Layer 9 of a small transformer language model trained on English Wikipedia (22 layers, counted from 0, width 64).
In attention head 1, each number of a token's query is one row of weights dot the token's vector x. The head spreads its attention over the tokens so far by the softmax of query dot key.

Query weights of the head. A number n stands for n times 0.0013.
q0: 3 -10 56 27 47 -15 -19 -28 88 10 -9 -160 -54 -31 -63 19 -35 -3 41 -18 -28 40 106 51 -88 52 -70 122 -72 -26 -72 -94 -18 -97 -118 -82 -80 39 -78 108 24 -44 -1 5 -56 -46 22 -67 34 -36 -38 16 -15 -13 -37 -39 -123 -17 -20 1 25 26 124 2
q1: -25 -143 37 22 73 176 42 38 -43 70 -39 -85 18 -10 -9 -22 -94 -13 -6 -5 104 17 -25 24 24 4 -36 55 3 -76 -59 2 106 48 -147 -7 4 -22 -77 20 -12 -68 -34 -18 -23 35 -10 29 -21 -24 -47 13 22 -34 14 25 -46 23 -69 -17 67 -13 -50 37
q2: 1 21 49 9 25 -67 -37 81 97 -86 123 84 -42 -34 29 -23 93 19 -8 -68 -33 16 -16 -48 -29 24 25 -98 0 61 48 -32 -110 -59 190 17 44 -17 91 -51 -1 22 -3 7 102 -54 -90 79 -78 -84 89 -60 -23 23 73 12 120 -5 39 75 94 93 -94 -16
q3: -9 37 -115 3 -72 10 -107 63 114 -33 -83 -33 -79 2 76 12 76 56 60 17 111 74 87 -29 -2 27 39 -53 -26 -75 52 -44 9 -31 -4 -108 -4 -35 -27 63 -16 -109 -52 -29 -85 -28 -39 75 103 74 21 73 -5 26 -97 48 44 -16 21 -34 41 0 121 -51
q4: -46 -156 137 4 -7 14 -104 -18 76 61 -28 5 78 4 19 22 90 -18 -42 -37 7 50 48 -39 92 2 44 65 44 60 148 -65 30 -59 35 10 51 -24 102 8 50 -44 -90 11 -76 -119 -163 -69 95 11 127 50 -62 28 88 80 -51 134 -95 49 42 -54 -158 -26
q5: -16 -49 -82 59 -1 74 9 87 -64 67 -71 -5 -12 -128 23 125 -7 83 17 -54 115 -107 -36 64 44 52 118 -1 33 9 72 178 42 125 -51 25 16 -9 69 -61 -52 -26 -72 -36 69 51 -114 80 165 122 74 -88 -60 67 -105 -8 65 -10 87 -11 -85 43 -42 -80
q6: 70 56 -125 26 -73 3 -17 -119 -98 86 -106 -71 45 29 -8 32 -48 -6 -53 7 -65 16 -32 27 49 12 -17 27 73 -49 15 -85 16 -54 -145 15 -17 72 -80 39 47 -161 -18 -63 -59 43 33 29 36 9 -18 16 16 40 -10 -40 112 20 2 -56 -100 -2 137 43
q7: 54 44 -45 3 -128 -67 -7 -161 -96 105 -115 9 25 -119 -10 17 -32 -178 31 -74 -37 -48 -216 12 37 -34 -70 -87 -42 -78 -215 44 34 132 -80 4 -139 83 -49 54 52 -53 42 67 -58 -7 165 50 4 8 127 -53 36 -16 -46 10 46 69 22 -100 77 -34 72 -8
q8: 94 30 -11 38 -89 -22 6 -55 -34 131 35 11 37 -25 61 2 -8 -23 -35 -24 -2 -7 36 -28 60 -29 19 52 33 63 20 -21 -63 -69 26 137 -124 0 35 189 19 -9 -59 7 -10 -31 91 -46 -141 53 -156 55 -24 64 9 31 110 104 8 6 20 90 93 -82
q9: -48 -24 66 -19 40 -9 -88 -8 23 -65 37 27 2 58 69 73 42 5 41 39 -37 -11 -24 -14 7 -15 28 -17 -53 38 43 67 -18 -73 32 -14 15 -148 -48 39 -4 44 -52 57 29 -55 -4 -101 -97 -10 5 -36 -33 38 -2 86 -167 14 -142 27 6 -13 -79 1
q10: 72 65 44 -16 -41 -59 140 -96 -65 88 -112 -120 50 61 26 -48 79 72 -35 23 78 -66 94 -73 -3 62 -1 65 -41 -22 49 -23 37 59 -40 -62 -82 -44 66 44 118 -171 -82 3 28 60 -53 -150 102 122 4 120 -63 -38 -30 -21 -4 -64 97 62 -132 -4 31 59
q11: -43 -61 -65 33 -158 19 -93 -91 8 114 -113 173 63 72 3 130 -45 -5 34 -115 90 -34 -9 -135 95 -30 76 1 -6 -80 -21 -39 125 -19 -33 61 32 -35 -108 32 -30 -127 10 14 -36 63 51 -22 -54 104 -33 -24 13 177 -62 -31 21 65 38 -114 86 -14 6 -130
q12: 202 -140 -48 -38 60 -42 -49 -33 -54 63 -176 179 -20 -1 -109 -47 19 -21 13 91 54 22 -29 69 -137 -56 -12 27 20 -23 87 -107 46 232 113 -80 2 165 103 -48 -2 -104 -144 69 -87 3 39 -105 83 75 36 -77 13 -99 -76 -39 47 -40 81 9 40 196 -37 -101
q13: -11 -15 -85 -9 0 -57 42 10 7 60 -18 78 -73 -46 -104 57 -100 -12 -46 -12 -63 37 -35 68 45 -41 8 -5 235 -78 -9 -1 38 -91 46 47 -28 67 13 36 -5 31 -52 -30 -17 -60 -47 124 26 58 -12 28 17 120 123 -47 117 -53 151 -32 6 22 59 -60
q14: -63 53 102 9 -42 79 -144 -20 -137 -17 -64 69 -96 -54 116 9 1 -45 -29 37 -59 -94 -7 179 -60 79 -83 73 -26 -34 87 -53 -32 -26 19 -2 -64 -48 13 -87 -59 -5 -4 51 -53 -3 72 -135 30 -52 33 -51 -46 -72 -83 3 34 -108 -149 76 -16 95 61 -1
q15: -92 56 131 90 69 20 -46 -133 -40 112 -57 -95 -19 9 -41 -89 -55 111 -43 -42 137 -98 -37 -34 -28 30 14 -70 -111 110 45 -20 49 20 47 -26 37 -53 10 6 90 50 -20 -68 16 48 -103 -9 -20 20 102 26 79 8 -17 -107 -159 -15 -15 113 -29 -17 -134 -8
q16: -101 116 34 113 3 250 -29 -161 130 -174 -57 28 -53 -18 20 -53 84 -50 -32 64 -118 -1 69 -100 -79 110 -5 35 -33 -50 148 -118 22 13 188 -80 81 106 -38 -25 -47 -2 -60 -17 -265 5 -84 -51 -64 101 46 74 9 -102 123 -54 7 88 -190 83 20 -11 65 20
q17: 8 18 175 2 36 -84 -42 -17 47 -4 37 10 -11 56 77 111 120 28 57 73 -30 62 5 -61 -19 -44 45 -12 -31 101 -26 21 -15 79 75 -80 -5 -36 10 2 54 -40 -96 97 -53 -21 -67 -66 0 44 -8 -35 122 -78 -53 103 -128 4 -39 74 -13 -47 -36 76
q18: 26 -135 23 57 -93 172 -76 109 109 -50 0 -129 -33 -79 -75 -162 6 -26 56 22 -77 -185 116 78 -2 -53 4 -5 71 34 56 -15 -156 83 23 110 -243 -25 -25 33 -32 11 -147 13 -79 150 -70 -8 104 114 -69 -52 63 13 25 -84 -109 -78 18 -88 25 -15 -46 -116
q19: -68 -130 -28 88 -44 -25 114 132 -64 123 -112 28 1 -58 -129 -112 0 27 24 -22 -53 -125 44 62 -112 -112 -61 -156 -17 -45 -74 -1 -56 160 142 -139 29 -33 -115 -59 127 -76 43 -9 79 79 19 -2 -16 217 -28 -107 -27 -66 87 40 39 90 90 -153 -60 -10 -99 -22
q20: 115 -119 51 -73 -132 -38 70 10 30 -33 -112 113 18 93 -108 90 14 123 -99 -16 18 -42 57 -3 -123 -74 96 -19 -18 67 -101 -43 -17 97 61 -4 10 83 -85 72 101 50 37 -85 -4 -6 64 -57 147 -72 11 84 24 -80 -15 -9 -78 -49 30 -82 167 115 -57 -74
q21: 37 69 32 86 -65 -110 -4 -29 -135 -99 39 21 69 10 27 29 109 -62 -31 73 -156 -69 130 31 111 100 108 6 75 20 32 -78 118 15 -91 -43 13 -31 62 44 -134 -83 -75 49 -94 -133 -45 45 85 -20 103 116 72 17 -49 -117 50 -94 50 -167 -60 -33 -65 -28
q22: -115 33 -12 152 3 -123 67 10 52 0 55 40 71 -67 81 180 3 -171 -207 150 -10 48 20 19 -46 106 113 96 31 -76 -29 54 -66 47 -28 -77 -31 136 -5 -50 118 61 -68 0 -71 -31 -180 -207 35 -94 -32 -110 153 55 23 57 88 -14 -60 44 112 -40 -73 -77
q23: -55 -19 -108 -134 105 -1 -17 70 -7 19 -153 103 31 55 -67 -141 100 -112 174 -108 77 -10 18 53 -112 -55 -26 -89 -58 50 -17 64 113 -134 -77 -67 -238 -57 110 -65 -70 144 30 -5 -24 157 13 -129 85 -81 -34 15 -16 -92 131 -118 46 -15 -115 -146 11 142 44 45
q24: 36 20 78 77 15 52 -85 -96 -111 63 -5 43 -85 42 46 137 24 -23 -13 -79 -158 122 -228 -140 -3 -25 -39 -147 76 -7 -5 -79 -5 -137 -32 233 -22 142 39 44 123 -262 -100 148 10 -104 -87 26 127 -69 252 62 116 51 -40 -52 -77 8 -57 13 59 18 -13 60
q25: 68 117 -158 -217 -187 38 -230 -16 -9 308 -84 -67 55 88 -49 -31 -55 -18 125 25 -53 -189 -80 32 -23 -6 -175 105 -31 162 43 155 10 43 -216 151 -67 -107 -43 176 -202 -117 75 40 -137 -50 -17 -21 -138 48 -26 13 5 25 128 43 -57 48 153 -32 -52 -25 21 33
q26: -33 -82 135 -19 -184 124 129 18 2 -159 77 68 93 -28 140 262 58 -118 -126 33 75 -5 80 -16 -79 125 461 321 110 -92 56 -147 -193 -35 -36 -197 49 18 69 -139 250 7 -121 18 -259 148 42 -102 221 -149 -26 31 46 8 82 -39 -50 -88 -141 24 -108 3 -80 96
q27: -136 -5 10 -6 8 -77 150 86 -3 -200 151 -56 -73 -69 123 -90 -15 -1 -85 -30 -12 -54 71 -179 -23 -91 72 76 25 14 166 -57 -9 -182 18 -50 -24 108 130 -137 23 120 -221 -106 -104 99 -18 -134 3 3 -122 177 -84 -174 69 -21 -73 12 -129 -17 -67 -44 12 85
q28: 117 -58 -24 39 28 -89 -103 117 -18 -6 16 133 22 -114 -26 -76 44 -122 57 36 -75 -104 51 -116 50 3 17 164 8 75 216 -33 -15 13 -162 -209 -32 92 -19 112 39 84 -16 -91 -73 248 -194 24 193 132 -128 -11 -11 1 5 10 -37 -58 -103 -82 -52 -152 -90 30
q29: -6 160 -182 -140 -71 -110 28 -178 -158 145 -37 -17 -98 -45 84 85 -144 -88 -14 -20 124 -134 -174 86 -29 -154 155 -124 4 64 -76 8 -70 37 -70 150 -141 -82 3 29 -111 10 23 31 -26 79 26 -65 -48 112 7 -41 102 96 0 258 76 -11 82 -48 11 50 124 9
q30: -106 124 125 74 41 -170 102 28 114 -52 109 -248 107 -47 67 87 425 -30 25 -191 204 189 18 -103 176 136 100 53 -54 115 14 -35 -1 -188 -223 103 60 177 58 6 179 -64 242 99 9 97 62 -63 1 -308 207 56 -22 -35 44 -8 -70 162 120 -35 -58 -145 -33 -64
q31: -118 -52 -160 -85 56 -23 -167 -50 -151 127 -124 -87 87 -27 -102 -89 0 123 113 52 -80 -11 -66 156 -28 -105 -11 -279 -6 -66 -161 15 36 37 201 122 55 -84 207 97 -55 -49 0 3 68 10 8 22 -133 -10 -148 -54 109 20 -136 -22 59 -73 185 123 55 41 156 32

Each question shows a short text with each token's key, already scaled and adjusted for position as the last token sees it. A number n stands for n times 0.0099.

Then comes the last token's vector x. A number n stands for n times 0.01.

0 "19 ": 45 34 -14 -37 15 -31 -32 33 -3 52 -72 0 -44 -92 55 14 63 235 13 -41 57 -6 -24 29 -30 -12 -15 -20 -13 12 7 -12
1 "| ": -6 22 -1 15 2 -28 -22 12 16 70 -14 -18 -33 -91 89 52 47 233 -6 -58 82 -2 -42 2 -29 -21 12 -27 32 -3 11 23
2 "200": -83 32 46 -29 0 32 -129 37 -27 42 -50 -26 -30 -101 70 -13 86 171 11 -52 -14 -72 -39 11 9 -21 6 -32 -4 -2 3 -32
3 "4": -40 -35 67 -22 7 0 -107 17 -32 54 -57 -10 -32 -71 82 -29 62 199 41 -59 42 -30 -50 21 -33 -24 -4 -5 -20 3 3 -21
4 ".": 9 -16 41 1 27 48 -102 7 -33 44 -32 -25 -32 -85 107 -40 50 177 57 -73 35 -5 -51 10 -31 -16 -3 -5 26 9 5 -9
x: -68 157 139 -114 -61 -148 50 -90 49 14 10 -69 -144 81 -25 -102 153 60 31 53 42 -38 74 -4 8 31 190 -115 -33 70 -66 92 -112 -24 109 -15 -34 -94 87 2 -51 26 -78 80 119 -34 -17 -53 0 -120 65 56 99 81 -16 -27 -173 -26 -25 -59 -86 -13 -250 69
Which token does the last token look at most, and with what share of its attention? 3 "4", with about 50%

0 "rist": 30 16 -26 -7 27 25 12 15 -7 7 -53 -23 -38 -30 31 74 51 182 40 -53 65 8 -38 25 -61 -56 1 8 -49 -34 -4 -4
1 "en ": 12 9 -4 -2 6 -10 -13 17 9 36 -60 3 -38 -110 34 15 87 257 32 -62 78 -11 -33 21 -32 -32 -12 -10 -23 -6 4 -13
2 "D": -12 3 44 -39 -12 -113 -108 13 38 104 -66 -37 -46 -85 79 3 83 197 34 -35 36 -9 -13 25 -46 -6 16 12 -47 -2 -2 -2
3 "ex": 9 -8 61 -31 1 -44 -77 4 54 58 -47 -60 -45 -60 72 49 43 208 53 -22 54 4 -46 1 -54 -33 -10 12 -53 -16 -5 -11
4 "ter ": -16 -16 29 -6 10 19 -25 5 7 20 -63 -25 -35 -93 45 0 58 230 37 -57 77 -35 -39 18 -62 -36 -9 4 -39 -15 -4 -11
x: 85 92 209 116 13 14 -188 19 -67 -81 -66 5 109 6 68 -46 129 -21 28 115 35 3 57 77 -142 -27 -23 -91 -42 91 23 -106 -90 35 58 -38 -44 14 35 -21 -162 14 -59 -12 -69 -148 20 -51 -94 20 -48 -19 87 -77 8 30 -51 1 -213 -1 9 13 -28 134
Which token does the last token look at most, and with what share of its attention? 2 "D", with about 80%

0 "| ": 37 24 13 16 -2 -40 -44 21 23 126 -8 -35 -56 -159 136 52 60 367 -19 -93 101 -1 -56 -7 -31 -24 15 -45 44 1 15 33
1 " ": -25 113 15 -42 30 57 -98 41 -16 119 -16 -82 -52 -124 143 21 79 350 -13 -60 67 -35 -23 -5 -56 -5 -6 -55 31 27 13 -2
2 "| ": -34 8 -18 22 2 -55 -53 7 21 115 -11 -30 -46 -133 130 55 73 339 -5 -99 109 -21 -60 0 -45 -37 19 -59 46 -2 20 29
3 " ": -107 -67 69 -13 15 78 -120 24 -24 115 -15 -83 -49 -120 145 28 87 342 -6 -63 71 -40 -22 -1 -62 -10 -8 -56 27 23 14 -4
4 "| ": 8 -29 -37 2 14 -39 -63 -1 9 119 -10 -34 -43 -125 132 61 72 332 -4 -100 106 -24 -61 1 -47 -39 18 -63 48 -5 21 31
x: 32 75 67 53 -46 5 -44 -24 38 -9 45 -12 -66 1 69 -47 56 87 21 22 -1 -22 -113 45 34 29 74 59 -44 -49 -25 127 -12 60 133 52 -33 -23 44 -91 -243 23 38 141 -58 31 -100 -13 19 -22 70 -8 -10 -162 -1 22 -116 -120 -74 -25 -32 27 -138 98
Which token does the last token look at most? 3 " "

0 "en ": 22 10 -13 -13 0 -12 -30 27 17 51 -52 -11 -46 -101 50 3 68 250 25 -50 66 -14 -25 25 -23 -27 -4 -15 -22 -7 2 -20
1 "Brit": -8 16 17 -45 -8 -34 -139 30 16 84 -54 -26 -33 -72 69 22 93 139 13 -46 43 -18 -30 38 -57 -14 10 25 -43 -20 0 -14
2 "ain": -25 2 24 -38 10 10 -31 6 24 20 -45 -33 -40 -66 49 15 72 204 44 -42 51 -20 -39 24 -37 -30 -4 -3 -22 -40 4 -36
3 ", ": -19 -2 1 -1 -3 10 -2 9 3 26 -32 8 -31 -66 44 25 76 229 26 -56 82 -15 -46 13 -17 -47 -2 -17 -11 -33 -1 -7
4 "American ": -22 -4 11 -1 14 -19 -101 6 24 59 -52 -5 -28 -110 61 32 94 212 30 -32 44 1 -27 40 -41 -33 -7 4 -29 -6 -4 -4
x: 18 112 45 13 57 19 -128 -81 2 -69 -24 8 -110 20 155 -30 155 -68 20 156 73 -21 79 6 -33 130 21 28 -88 7 71 -139 -18 -8 18 -125 -24 24 -58 56 -128 -169 -83 126 -24 28 -22 47 -95 108 76 -79 82 -74 -124 83 -123 -84 -190 -36 80 60 -18 57
Which token does the last token look at most? 4 "American "

0 "K": 14 10 -11 -19 -8 -17 -33 5 20 28 -41 -42 -34 -27 34 3 54 101 37 -25 47 -17 -29 13 -47 -17 8 8 -35 -12 -7 -4
1 "rist": -6 18 -7 -18 9 10 -11 5 3 12 -37 -33 -28 -15 35 43 35 102 29 -36 49 -8 -19 16 -49 -28 4 17 -36 -24 -5 -7
2 "en ": -9 12 -1 -1 3 3 -9 9 2 14 -40 -1 -28 -69 26 5 58 167 21 -41 57 -18 -23 13 -28 -19 -4 0 -15 -5 -1 -10
3 "F": -16 -17 44 -11 2 -71 -64 0 20 64 -39 -35 -32 -58 54 31 57 123 21 -18 36 -19 -10 4 -29 -7 7 -1 -35 3 -5 -11
4 "ost": -1 -12 36 -6 0 -20 -32 3 17 31 -30 -47 -28 -39 52 26 39 137 23 -28 42 -17 -28 22 -44 -20 10 14 -27 -16 -5 -7
x: 13 7 201 -31 67 -16 -80 -45 48 -7 21 -11 103 35 7 -8 142 -97 -44 52 -90 -1 99 -45 119 35 67 70 -75 29 110 -54 -201 -12 120 64 -33 51 105 2 177 -31 -129 24 -128 18 27 -111 82 27 110 -14 54 -84 76 -87 -14 -65 -161 25 43 6 -13 -14
Which token does the last token look at most, and with what share of its attention? 3 "F", with about 50%

0 "List ": 31 10 4 8 35 -30 -34 50 4 109 -30 -44 -37 -220 106 18 130 420 42 -43 3 6 -36 13 -85 -54 -21 -19 -38 -1 -25 -39
1 "of ": -2 22 -24 -3 21 5 -117 27 -2 43 -4 -87 -39 -128 130 -16 137 387 50 -48 180 -6 -71 35 -41 -28 22 -1 -22 14 1 -22
2 "people ": -5 35 69 -17 15 47 -124 51 -1 86 -111 19 -52 -163 67 42 153 334 17 -73 42 57 -38 46 -42 -67 4 -35 -64 -29 9 -18
3 "with ": -8 27 14 8 3 -20 -94 23 33 35 -75 -29 -52 -199 83 -2 148 371 28 -58 147 13 -36 51 -41 -54 14 -40 -17 5 5 -6
4 "the ": 6 17 9 3 18 -35 -87 3 35 78 -27 -48 -61 -153 103 26 103 387 52 -69 159 26 -50 -4 -38 -53 13 -49 5 -32 -3 -34
x: 46 -3 55 15 29 54 0 -5 53 43 72 -42 57 113 102 61 48 -78 -126 74 65 65 -40 -48 -13 58 -5 45 19 26 -75 84 -58 -3 106 -161 42 -4 24 58 -256 -23 -98 -18 36 84 -49 9 -39 11 33 -69 74 -36 -25 -7 -14 -51 -154 -26 -57 85 -85 114
Which token does the last token look at most? 0 "List "

0 "state ": 19 2 -15 -17 7 -17 -42 28 22 41 -37 -1 -28 -93 35 25 46 172 43 -33 27 15 -31 27 -27 -40 -16 -28 -39 -1 -3 -4
1 "high": -5 31 8 -56 14 16 -86 33 3 61 -59 -48 -24 -79 72 26 23 151 23 29 38 16 -19 8 -3 -40 -7 -11 -33 -19 -7 21
2 "way": -30 15 17 -16 11 4 -25 24 0 20 -43 -21 -32 -64 41 37 70 178 31 -30 34 -13 -46 23 -20 -38 2 -6 -16 -19 -2 -21
3 ". ": -14 0 6 -3 6 6 -13 6 -9 28 -25 -3 -25 -89 70 -4 28 228 13 -31 78 8 -34 12 -17 -35 0 -18 -1 -12 -1 3
4 "It ": -19 7 18 -8 -1 -16 -6 19 29 54 -48 -17 -29 -129 42 -3 19 187 36 1 26 8 -26 0 -7 -41 12 11 -22 -8 -18 -8
x: 34 41 84 -49 -6 -32 -96 64 -47 -49 106 -21 69 -7 153 73 -15 66 30 22 14 67 123 -70 -54 75 155 -24 -4 21 15 -14 -51 78 -21 -212 53 114 132 -110 -61 -156 -29 -92 -56 -95 18 -161 -71 -71 -3 166 134 -62 -105 4 -75 -65 -195 30 -86 172 39 63
Which token does the last token look at most, and with what share of its attention? 3 ". ", with about 50%

0 "| ": 28 18 10 12 -1 -30 -33 16 17 95 -6 -26 -42 -121 103 40 46 278 -14 -71 76 -1 -42 -5 -24 -18 12 -34 33 1 11 25
1 "[": -21 40 45 -26 32 -16 -105 10 -25 128 31 -42 -51 -86 111 -23 82 208 24 -62 14 -36 -50 30 19 -11 12 6 -5 -10 4 -16
2 "[": -49 6 54 -6 30 -1 -86 2 -23 107 22 -38 -51 -71 101 -20 89 217 34 -64 27 -44 -54 34 0 -21 14 8 -13 -13 0 -18
3 "]": 2 14 40 -10 7 5 -40 15 20 6 -57 -46 -45 -100 79 -18 71 286 53 -45 61 -8 -26 19 -50 -34 -3 10 -23 -20 0 -26
4 "] ": -28 -6 18 2 4 21 4 9 21 17 -62 -12 -48 -115 67 30 70 286 28 -66 67 3 -18 12 -38 -39 -10 -9 -13 -4 5 9
x: 121 116 115 64 -11 152 -37 -101 -44 -17 12 -62 128 -74 3 71 61 126 -15 93 2 36 -53 -81 -149 44 108 -44 -42 89 -8 6 -61 79 84 -94 40 13 12 -40 -179 3 -44 64 -111 -42 19 -31 -107 24 84 -18 19 19 -63 -84 -136 -75 -241 -19 -27 -26 12 108
Which token does the last token look at most? 0 "| "

0 "current ": 12 0 -11 -4 4 -12 -26 19 6 35 -29 -5 -23 -66 29 14 48 155 19 -32 37 10 -18 22 -22 -20 -7 -9 -23 7 -2 -1
1 "role ": 6 2 -10 -5 1 4 -31 25 1 34 -32 0 -19 -68 24 22 44 157 19 -28 24 25 -26 16 -24 -24 -8 -2 -24 1 -2 -2
2 "as ": -1 3 4 -12 6 1 -64 19 5 50 -13 -13 -23 -61 37 19 68 146 5 -6 56 14 -24 15 -12 -15 -9 -10 -11 2 -3 -4
3 "an ": 3 0 -11 -5 0 -5 -67 15 8 42 -26 6 -25 -70 57 27 60 145 18 -22 48 -10 -9 13 -5 -19 -1 -10 -2 3 0 0
4 "ordin": 4 -20 73 -1 2 1 -65 0 13 48 -27 -19 -27 -60 39 35 41 122 33 -17 11 -6 -29 10 -6 -18 -4 -2 -17 -24 2 3
x: 11 -15 202 84 -64 59 31 5 -16 -221 78 -43 90 6 -1 49 208 9 39 -23 59 10 7 -88 69 98 41 94 -62 84 -16 -93 -157 -38 75 -15 -23 23 -18 -37 200 9 19 125 47 -26 -83 -65 45 54 102 21 99 -49 42 19 -138 -79 -115 -30 -75 27 -27 5
Which token does the last token look at most, and with what share of its attention? 4 "ordin", with about 40%

0 ". ": 23 11 -5 -7 8 -4 -32 12 -6 49 -30 -10 -44 -87 98 -2 44 271 18 -41 109 3 -30 11 -30 -38 0 -30 -3 -14 1 5
1 "| ": -1 17 -8 20 -10 -38 -3 -2 21 68 -11 -24 -42 -95 83 34 37 266 -12 -61 91 -3 -41 -13 -30 -20 18 -31 25 2 5 32
2 "[": -48 6 48 -7 29 2 -87 -2 -33 119 27 -42 -51 -84 106 -27 74 207 22 -52 18 -31 -51 27 21 -6 15 8 -2 -5 1 -6
3 "[": -30 -31 43 9 28 17 -69 -8 -32 100 24 -38 -49 -68 100 -30 78 206 33 -57 23 -41 -55 31 5 -14 16 11 -9 -11 -2 -12
4 "]": -14 9 38 0 5 12 -41 10 19 5 -53 -44 -45 -90 78 -21 66 277 48 -44 56 -11 -24 19 -48 -29 0 9 -22 -17 -1 -19
x: 180 24 150 79 4 128 83 -87 -43 119 -48 -49 148 -100 73 -8 -26 162 -127 123 -23 53 16 11 -80 -18 79 -38 4 32 -55 130 -165 29 117 -111 26 42 53 47 -7 30 -112 16 -78 -60 32 -20 123 -69 93 106 43 -23 -51 -36 -108 -3 -227 -55 -1 -31 18 149
Which token does the last token look at most, and with what share of its attention? 1 "| ", with about 30%

0 "wh": 42 23 -5 -26 9 10 10 -3 20 12 -37 -89 -70 -77 20 45 39 221 18 -48 100 -6 -53 3 -81 -19 7 4 -41 -20 -3 -30
1 "ere": 8 23 -4 0 9 40 -19 10 -3 59 -26 -47 -57 -72 25 24 58 278 26 -69 78 -33 -37 45 -48 -42 1 0 -55 -8 7 -29
2 "as ": -10 22 3 3 4 26 -84 34 -14 61 -58 -7 -41 -111 50 13 127 276 3 -45 95 1 -37 26 -32 -33 -2 -26 -29 7 2 -3
3 "US ": -21 6 49 -13 28 -8 -170 31 -5 67 -105 -1 -29 -94 109 -1 118 200 42 -29 52 4 -32 45 -56 -22 -22 2 -33 -1 5 -9
4 "42 ": -13 -43 80 12 25 -8 -86 25 -16 84 -89 -5 -37 -129 85 -27 104 268 6 -61 17 -19 -13 18 -37 -15 -26 3 -30 18 -2 -5
x: 47 -36 130 16 -32 81 -131 -51 -99 -114 -1 -40 20 -3 82 147 70 -29 45 153 -26 -102 72 60 -2 16 84 -213 -4 108 3 -125 98 80 -54 -60 -29 77 -27 67 -89 -157 -89 -31 8 -25 -44 -29 -52 -87 -46 -156 38 -5 12 -40 -181 -41 -105 156 7 -97 -151 45
Which token does the last token look at most, and with what share of its attention? 2 "as ", with about 50%

0 "s ": 5 -10 -16 -11 2 -16 -19 31 21 56 -49 -13 -35 -93 62 40 58 237 23 -39 63 10 -18 19 -23 -34 2 -28 -18 -19 4 -7
1 "par": -16 32 -14 -43 -3 -6 -57 11 46 53 -24 -48 -41 -68 65 38 50 148 44 -30 31 23 -67 -15 -23 -53 -11 -23 -27 -15 -2 -2
2 "all": -47 4 12 -39 -6 -5 -14 2 25 33 -35 -28 -38 -68 49 47 17 194 43 -46 67 -11 -17 10 -47 -36 2 -22 -47 -17 2 -24
3 "el": -18 -27 40 -25 -10 12 -44 0 15 25 -21 -23 -38 -34 42 41 64 184 44 -46 75 -28 -42 3 -33 -24 5 15 -38 -32 -1 -17
4 "ing ": -9 -18 4 -3 4 0 -38 13 -2 30 -40 -13 -24 -99 40 1 60 222 30 -58 71 -10 -24 37 -45 -32 10 -19 -30 2 2 -16
x: 9 98 191 41 127 -57 -140 66 13 9 -46 26 26 -52 129 20 31 23 -41 144 -50 -25 109 -22 -57 -60 11 -14 -96 71 14 12 -52 42 141 -31 75 -26 101 -46 -178 6 -20 107 -17 -15 10 -119 -169 62 -17 -115 83 -60 82 57 -1 15 -175 104 -7 77 -111 22
Which token does the last token look at most? 0 "s "

0 "io ": 13 2 -13 -5 4 -19 -28 28 11 40 -33 -17 -19 -57 59 15 66 150 22 -32 29 -7 -9 19 -26 -23 -5 4 -8 -7 -3 -15
1 "River": 3 -6 -14 -33 -3 -37 -49 24 19 29 -31 -33 -20 -35 67 3 48 150 18 -23 13 12 -8 22 -35 -9 -2 12 -21 -23 -1 -13
2 ". ": -5 4 4 -8 8 1 -17 6 -3 27 -20 -10 -23 -60 62 -3 28 178 15 -25 66 1 -23 11 -11 -26 -4 -12 3 -14 0 -1
3 "N": -9 -15 36 -14 -4 -63 -65 -10 7 55 -29 -24 -33 -35 61 17 39 124 20 -30 40 -8 -16 7 -26 1 11 1 -30 -4 -1 4
4 "ext": 8 3 31 -7 -2 -19 -27 -1 19 29 -40 -26 -30 -50 47 3 18 132 32 -11 33 -8 -39 -3 -19 -30 5 12 -20 -24 -13 -8
x: 23 -76 169 -19 49 -10 -52 1 65 -91 2 24 222 107 -9 64 220 -15 -30 -14 -8 -24 116 -62 24 77 -4 -3 62 -83 -15 -26 -199 9 61 -31 10 100 79 8 189 -29 -103 -68 -16 -15 -110 -68 135 -89 31 74 20 -44 -57 -37 -127 -87 -51 78 42 -21 -39 45
Which token does the last token look at most, and with what share of its attention? 2 ". ", with about 40%

0 "ound ": 13 -8 -26 -33 21 -2 -69 49 9 66 -47 -22 -35 -73 50 -21 54 200 14 -48 36 15 -3 46 -7 -46 -13 -49 -41 -6 10 -33
1 "| ": 4 12 2 10 0 -49 -18 12 37 83 -13 -32 -33 -111 86 37 49 232 -10 -62 76 -4 -35 -5 -29 -26 8 -35 28 -9 11 9
2 "200": -79 34 47 -29 -1 34 -134 39 -27 47 -53 -30 -29 -101 71 -24 85 170 5 -53 -21 -71 -37 13 16 -25 6 -35 -2 -4 4 -31
3 "4": -37 -31 71 -22 7 1 -110 19 -29 57 -61 -14 -32 -69 83 -33 63 207 39 -59 38 -24 -48 27 -31 -31 -7 -9 -23 2 3 -21
4 ".": 6 -8 40 1 27 46 -106 9 -31 44 -37 -23 -31 -85 108 -46 54 188 57 -73 31 1 -54 17 -27 -21 -4 -3 23 8 6 -5
x: -72 162 139 -100 -48 -152 24 -109 34 34 6 -64 -146 94 -9 -94 149 65 39 76 38 -37 94 4 14 45 193 -103 -14 80 -85 97 -105 -30 103 -11 -31 -94 52 7 -45 28 -62 97 121 -30 -15 -61 -12 -121 68 68 90 78 -28 -43 -176 -17 -16 -53 -89 0 -232 64
Which token does the last token look at most? 1 "| "

0 "born ": 0 2 -10 -9 10 -7 -17 20 -4 33 -48 -5 -14 -71 53 13 28 116 22 -34 40 19 -8 25 -16 -17 -11 -7 1 -11 5 -18
1 "194": -11 45 8 -24 5 20 -51 30 -2 15 -35 -19 -20 -64 40 -1 51 89 10 -14 -9 -35 -35 4 6 -16 -3 -27 18 -4 0 -22
2 "7": -33 5 21 -26 9 0 -51 19 -9 28 -38 -12 -16 -33 55 -23 38 126 28 -22 15 -16 -31 23 -21 -17 -7 -6 -3 0 0 -12
3 "), ": -7 4 1 -1 -4 2 -17 10 0 22 -13 -6 -24 -73 28 8 43 176 13 -27 28 6 -27 -2 2 -19 0 -5 5 -5 -6 7
4 "Nor": 3 -30 67 10 1 -40 -83 -6 -2 52 -28 -25 -19 -68 46 -9 53 112 6 -12 6 -19 0 15 -22 3 10 6 -30 -1 -1 -5
x: -66 -64 216 25 69 113 59 29 96 -116 59 -22 5 -51 57 -27 -47 11 -76 83 63 -29 26 -58 66 150 22 -34 -101 66 -60 -94 21 -104 85 -81 -3 60 -10 -26 125 3 -22 13 -44 77 -88 -64 144 77 81 22 155 -78 117 25 -112 -54 -224 139 -33 -70 -182 31
Which two tokens does the last token look at most, in order? 4 "Nor", 3 "), "